Layer 2 of a small transformer language model trained on English Wikipedia (10 layers, counted from 0, width 128). Numbers have three digits each and are written without spaces.
A neuron's activation on a vector x is SiLU(gate . x) times (in . x), where the dot is the dot product.

Input weights of the MLP neurons that the questions are about. A number n stands for (n - 500) times 0.00068.
n39 gate: 456412465301472463521412376284487605529575464529703705285450372456431565507578379457517647636540494428586497576437435376392580402360691472256445475327540598665546337638494329481615503658479346646469571479724449414427566515314519613249576611506478579602503432479589612713558550621378642446475668293448402575585471629256438596590491543554509398371528363561370359323587576453399549509447
n155 gate: 367723412659475625524322256606541225291508205564271440545500746474541371541461427430544289547517562478574316290658295534358541447282418716593749598576407728446552539496488754463647729547355390589594638433350609548634290532619496292413496513479304387596770610439662424345342380534566828384496279292363333428500517579388303474716447522694662451504471660538435648413466405433420072125537
n158 gate: 519592583465630588496433436614419361283551535614463496246459400520448581642466485555512579595562434627492331335670707408448484410358545381465588424334590389350546340249325632390676426336605545462379261584289608421597397409225650602371643608643478474459309538207471549407525702392234523704426551500538473476299534522417423602906500649481613440334485554529172375437439192460536301399493
n162 gate: 868629340058616480491593547277297217600486354295225419376555625520610629388280567300573491572027390611403751523738428807826377409543270714608558600698685393467330520669395386270245539471207689532381505553644682446481565514349459618394444402417413439317572490453604556302346535389426714365361417573634332480761382230505239510436454559552641455093714338495491557607324245460431701383630
n166 gate: 721607503398640565451328487627491684526384540588666429478573427348453707490598437353513335340537409593396445487542477461500384430490398420635365488400432583439397433387731582610572427503466552211462568512500442441478671547437575672605384593525770580426574324536562371517497527652557471347589667573286684510455445745654528611517748396487603565159519558525444539500471382538449507538503
n171 gate: 652513439334305332567448513731651686504586328318195487371599775445530366746554352468491509656427659554505472434298661679713375545437581561776397538412538526788532386370504645401341875433538726431355449479397430243714814551385509310660417661367641308574466651588745777505420472406444411405695414758607433218665540661344594422716560733500568817281461182456500500661473309398708522391677
n185 gate: 496710601627545296471366662572485655321500345336578205570585643125621604622454381523691432584644327369555685485461416565336340368400480686468527646496579593448539367643580167500320446576432447403474667588676384547657526504661500572592474478544372522388850584408428541697583262292714447337452516666492289621548693571525456602551394426440289388399463475315336613511409422373468351466448
n228 gate: 431666669589779348783268422324219289584521415482603492496258228664385487448235313662405235121360441469716300617459376527500258396677410620386291281618488766535339333725441530500643674518554609661695574427549345354375402617572521434624296435606525677487571496718420361125605477585436535581517388527394762440380600616457428369696576559417395140588388558174239565543561521592665469427560
n260 gate: 588687621533448663678420585283560633607413471557424240500401396479413438242669550689466427619462595533651634431382344611380566463500725424441218571589744604576517475611453405706530696594655626147275311496562259247592667441421405786405557657721346399500380525554633419654406423649520590320392559321541545669420622628347555332534749449622406706154500346405394317564696512397773455596484
n275 gate: 642504340316403135688593619757633413180456733359443363516516559732324521314333500339538668550653336281368719717462746625459549626746415573461223484599598460097462432617468731624570357384260500495719556569688508480419532745564468587500533484472321309467799442578512365529563366634464612330593407441529571697687315310450420449397516517537472591457545523298421533618310476387724429557573
n39 in: 338599424600607552254531444595449515380571353387821373395432339551449401432504450554778388747287303589316348594451454535638401488348492531489365655367443610562324326574564517619470453623517539558436585546270538437531411641615625482257594448334547514531563472539493465661433427610630518514507540529266418344597584658658554670689734402472503430467552626539514360710482668607628571593260
n155 in: 444655377670578453555478496659285412531590220558204471633624460647406357509339581337500210585723436666804528483570308732513500545402352578390630521513546452496441509412415607547565446198319394726423509488201604508256358673509410231655819665423410456421614690339530526631416131356328149409448328356518245617773641383607150427427111587377563412567344429618466504530332440463749411317474
n158 in: 617399449347555508500442701488635483632700565564285443600566654612512472394311508610500512236614369443500382457633584259453776437343564586541540767342451562473394467646500439438525484572443615253604663585364500553751616561512634317752712512569381578064542504324576516512439774310229568453621610735609685504274567601461423615529308455544332332470449647504221603254428519358525460234383
n162 in: 346623474474504436661410625587737495285395433588569392648453739609563496425460672777782703285227449686464477405561605676496302525403387684342518814656479214212651419555492311099537496750338796432420381363117470396410542363584437548551509431399357496577641565433446353411592468429534566334683433673570368514560578304601416415233428504496216739525662694558362648586600223450559623256606
n166 in: 624676551363693514509371644371331588412375441387652414441469490228425637569555464480576295448669578464503551554356441578481416645507417585671480676494427652414510477503661512741435441474408513342587388464572554571370810667565497506563372449491693545745540555643506369385537611490412497525522602513268327551497693604613609384363478404404617459337528381521624590563539500595460578525528
n171 in: 369574637455351453547229434710530589469590240285232703599374641797638378557536477633454699464436470582450434319529572617395447349324644609695437539504682430443459528294586625383519682603585562248280570475716355402241422781565491469622310689440638447822729625416675359654611398391548509356382582559428256363645424627725405564671440666509620458135504276317470433421384635182919415175740
n185 in: 617654504508636496508368704647492645392737362369605090508773665315400500492264424325541685544744492311520500484574452512551466531496547768467641755598564570555601569434527420631533621679492540592290642639572461293699442492485546623442437543527611313347685571421515582500322397335693273647310382593728408286539512422600335471447347349386322579496624594487344579496476368558512165539771
n228 in: 647459705516481456340410564703533512666666367473395518470682387464441790598504686406547504677343389781649524549293558264587351198593397245337799320481504369636500326279574537608718215396453244653430440482450707639451615749400463619414436632707607474439584527521346542613394672621534496493631547570643550532417469624441644433548474512470375363409511435496459485665527448669328388575754
n260 in: 496486515637450654437346446592457354415751429493388552511518455584493511484452585128353820541594525668462632580531411626446556281467524726500255556398629575558807342677447673507527493301469602472415523527530673448374319419518496551525619550489496518540584603270486573567636706437617423582382226280493663469640518400436606440568585542507500754350382687626556365486830450404786482507704
n275 in: 354614328280575504477468512278574601581500516561516420683606570462582561694646463587400404289293625664409406568387447581413387700431509603646549597456454677603500429234705368262462689864485645545582500317533365742607500435551267480555365405594457286337201379326650592779588428402328366425480566385207586483366689828779718496500597417396438606488468450487585348639565358246328492405567

Each question shows a token from some text and the vector x that enters the MLP there. A number n stands for (n - 500) times 0.0098.

" the": 453499466571500523509544459349435553417421483561546529540539506536619395519543669510511531654521533524517396463604489444552390448478479542565439498557481294645502578525485426512667503514398592362504459527567401555567631596464614407556454468478534562485483419429488451516563660538515524506493520428426583610426568502454442556535467528403534529689438511532581330457506480502578589496522
The three highest activations, in order: n185, n155, n228

"ive": 556504430567559597499594498505527442495384660499436611420503587530533479489585550786449470445618543357562510556497585454560438479665617637522556571476537504464352500357412482409654464542488366186486635523505491466483397483362538564514461445508454632561460473179413478480413686540495570539573554598442434537528557373662460699576567430547652313540461459631414477403510503653549514626497
Which of these neurons fires most? n158

"s": 626386478512462603488613540513434279458471441464486581464610669449429374465483630564588561534480569496312426340488638524569542420534586473447519528415574483567565484441558497527572462514540506445497604447532583603343440420448483557507525477576527468424489454485448509439444460413576547520382524392283461448507432461490381539594551372451403333492496562660582487545290497539759709522540
Which of these neurons fires most? n166

" for": 589419535558572524487606513576500443469444596512522575428527407389584370497536586533434562540519470467476389581441440349525630640525531441497565532413547457543441541517514644457542562581528685520449580527671476648544616518477604467525436572498518613540460420462419473519438547398468569552530602406561503584408605376673488526454456541570433492662547537608560446494454334625508515421484
The two highest activations, in order: n171, n155

" w": 662392624562512509470643383578482632571421509494523470528469603467534640380425416582566520586547547452618452541544496572542509571525713646429545497519495615586502561467612568478584556583469488526497419538731417471437514398458558390484580514409504472387506511481429539635405518517526518516551463471436542516522599657660433543533515571474422522656551488603607397440444490699531568509576
The most active neuron and its activation: n162, at about 0.31

"ation": 463454544582453436524528560365500438484449536407472532516509544477418455448433570489535529682717585538562718730475617493591357431515433545584498512447459541387448417361566433461598541553395417664590453474375532491562527451432531313591470411642632554518458540429468392461502411317459615404504472307437398706356569470498608682455483461562463573502552438336552484521516498601626619563502
The most active neuron and its activation: n275, at about 0.29

" re": 718469513539441447523434431504416502455541630564598441552540553440445403430485582550537565659598615525460513585396503616598525535548473502504527561521471594483462478477512569551490505579442527637570552501645405501545435457533569473518553547603475429646516509417402494608563430348453488461488509358431476425313506506703443699268521549546541503487493448454570472504539386524560453447590
The most active neuron and its activation: n275, at about 1

" with": 546539544560517515534479570539435526443443640523532470444558444558469429551607537448436563599580600534497243414531529419444667582441679478582613515451561485644546392457610589467523496548423758671453385546658446536576638491437571493645536422474494477527388481496486592611350602449486551466497469591485536643416548478626484551466579522661566509661512488374523555547424340576484584463533
The most active neuron and its activation: n158, at about 0.76

"ie": 477581530617570474478463614457416616485526651549502482413550465363487626440629681551514682518475582563460412476525490484537317400504697485476612573564521441479665715488475427537364549520464213506396508463603542451545427495477469593514610580525393513646439456316489509478418682417560560558532505437485565564550662377704461640328545456661506532519588520272477377553567539536514642460623
The two highest activations, in order: n260, n155

" f": 496455555456484389534482308411581480456430530586605517486465569457496531485501571517533539607589461349531552375552407426560503536596536501440537443432518680484499477588586645603496401422523499531503413527731473477433596554504537496573532518468614482401476413653419503539523569418402471582485435485448470472446447589487602624420369483607446524568519480439669425488474420668505559422573
The most active neuron and its activation: n162, at about 0.54

" e": 728478502527535470508512411505445547444519521530592564590457493422406541347517581544552680487524395541487514555469311452552603484531584553368483505506465474634456458417558576584577551573452466418393451424651489432548541425598544342515547509474538391603510561372443468454458593423392437500424471609360578471392560555552370651433428435611521421562510546521533492462413462457504447380522
The three highest activations, in order: n158, n166, n162

"es": 470458463473453413459667581471437661553471577560424601637543496441401290469489519526381596465540511440555375606479649479548467535595400485471677563379587448541633426566540397548578624507500553449534469398505522620359431403468471417529516588482545433624494475486392591503384586594527468603382409526411473410461568496559565560441474356564494475560413514564512430502303456501656572444483
The two highest activations, in order: n228, n39

"-": 603509485553422641474460494456531499454382422648566579574578572553645576477582631511495605664427591450579471428453478605522477527402545480506400540452531523433410386414491486510407416517512424313505442519511549457536380511562615584585346560468472475478412475447444551585467580461387522450589436488454375455547577499678373494317510486590498355569479540491538660524519452447491544614451
Which of these neurons fires most? n162

"om": 568550535575461686509590525553512269447477637610462568468537429453629545472584402439446611411558487523405427581522449373413362506640683538423429564503461594566344447496556513491600345421432589703481395483555539546464531467464484504507403475474593565570548350393407444684403540607447413578385527529448421483440469328441509571286524275543407344573524382614632510502422606532697436608555
The most active neuron and its activation: n162, at about 0.33

" ": 557377433563493347446500468530548503491489513563476511520518511523577576444563505565432517547536620468507486435384514529607472509572581497401565564508488449508471573494482537531581447482408384503532454426506514442525462612596551442469540432497570633500428523475519501628476611440546486560548431522528467504580516545588391479531475556663428510407506498530805509438458380522616476453542
Which of these neurons fires most? n171

" A": 484420522502495597447426513463388551419513542526583480481527479451481415411507607556369546566481475597392615535508490544456462595561548449476485547494409527554479610459488579470486497511515548512507407387627338412549602443495495516572437503517497560478519492611348507476514573554368532542684493538503499445509613548526464684532415488615425520533372566404602416568432521463524562482527
The two highest activations, in order: n155, n185

"et": 484472444458375577489599438541462423526518591521472526559513443490419642443583499501503448484603518503681286601457654430591096289558431550334431635586463516467494456283446591497598533500529460428562592485495501440473606547449548434531479415392541453411309474445441536437451345470509576642627437335557403238423580404616539510418541355443438441512628473681576423550468607577494629590591
The two highest activations, in order: n228, n260

"e": 517634319491401232492513424561493527428503567674460536447459676485470333478632570628398686530496484389488462449542518575587466313595548431349418467388521562561559559438493496524668367498423435395584568426621684349528449413511491477485571492589461580545429528504524502411384513511480519519368371604434510541408508439465438562437618610481482387540462522538456526454621512511445499514602
The most active neuron and its activation: n166, at about 0.29

"F": 453414536460455473519481464489560536356449332599583546343533573384481492447493489501543509613516604453491619499547457371565466452591545466502465388602531509341406523591494524570504418362472434409536436491630531479496670464566526560624546467528576569346492411297407640520466699469420672492525398533458411534487519452500547402437447478583432428490533438505629415601451449584598580564562
Which of these neurons fires most? n155

"ed": 456555517538388417497516508573433438395464634566386621426473532435457297444586438500295497509513480560631553433518532278617424525607553606482539502443524467504389583538625433400368576460459466435566398453498621592293529572564528460484522634564440541599475485586437457353533540370511453455557625475370427496501497493487528611402536427607464557583549597597537457436336638682440513437441
The two highest activations, in order: n185, n260

"1": 546516502509554444452466413433440435331427601553463560510503504330539314396455544595631561465597636633576544485446395542543657519461551511407562576497615602536371439480420540540459551494363501269491483444530588499475504472467475654628540559399430513379445477537542448477475531519492470465457615653591501350481533535572377450452450448503445472641624490642656512533478521605670451494496
The three highest activations, in order: n228, n162, n275

" r": 634608548558594371469496506543453553550471339438671448469587485584562407459543545536429547585629559464454458485501513410502545479549594560507484522467532600610448427384612610620427513661501414404521501520535453456507487480502520378658516457513504325362502575433391574613439615413489516614334565535449504536463538517606452674457500564416415469522579497445595411464385407580539474498468
The most active neuron and its activation: n185, at about 2.1

" be": 515510554558560501437576506505408514312482538534437401601591453561459491513405470572579721588452653556551228550508363449486664410462500613336598574575511697523388568347488474549456602630459446363464486535654433430470575489585496566489502608548552500537469483615507516398556425486590543547490366500444535387451553468462462614591567451535458437508406523478593426502567500449599550410651
The two highest activations, in order: n260, n185

"al": 483618318541545364549513455555425363494567440497512588628490506440596321661347554397370406551502505471547522474458587359598584437538519615581474646433497479508539569552413493481469578520502643394482460515544576561500544403655479437448559578541521503425485433573340446313424588348463644588565638568398508558546523455592484528483488478613509542577361481457595435496352554441495410589532
Which of these neurons fires most? n155

"ou": 468481433517470467609464487430597592467449490518567522445547523604594475616390611645598444458529576504574447592560549487474416435525347517337483573554407473444445558333481493519415497448489466541580612471594566512557464378462510378543452465439515542385458496432460600551578489486451561469406496418543368340410529527681610792456408545529554336467425591553672510406411469485557433476605
Which of these neurons fires most? n155

"her": 361483333592537541554600450439389243532529618527483607356440532591507323300495519618215648495513481637480491465512617554533647666558656488443425568597514471406434553419459475469415497514519318581390477491551545645494489410471531560631528567570520427329409349564501524569564380548571441475599469556430504550492509470664589608558309480429481481589607438473564421442462469387355495459540
The three highest activations, in order: n166, n228, n185

"he": 489500475536551533481624432277470576495493587472459519394513589475567421374571626443490462561429502588414471512556447506554317434383674551370512512600397515579556516340415509620589436536457488338563457455624423574565576367559526598638501627478509504460399482506583720511528610537485464519522502370429504516439554572373469558472477599535672458431516479608651430505516536594456555396591
Which of these neurons fires most? n185

" are": 518529507582523558447500488633486370374439475530469478557543444560340352574598468531499599710424606548735320503593507465536657483462468569409561601442469496422552437586471514543414507472477616541553470518721370534421501472476552491620528490507701442470491462471536539532459447573479571538408451567517414479476514458468503712542502727651549352533400494426467438427520565520558587553645
The three highest activations, in order: n155, n171, n166

" s": 587389460520395426518605473502372470421499460579543457567504571535469555538580502491511561550481504483555400456450597511523521514558545560478564441425518661610508528399607569599486462502531455481441395428586402514434449572524514464430472478542504431467551424650314528565518466405491444411339520540442408526459575549534403592629524401473509466609443530334554543506486378636499501393589
Which of these neurons fires most? n162

" c": 537418530528549417364500263550421632541380482473662530503539616631491511460541515509476623577391478503513461512476497477590537478609604539408547484416485558535495371424526548456452598537399458479495439538538396482507442580480572522476485490501622451510514469402360590549481435452443459561359441479465468524413541592649514630533521479435442527539445481425530511538455544458580487466523
The most active neuron and its activation: n39, at about 0.52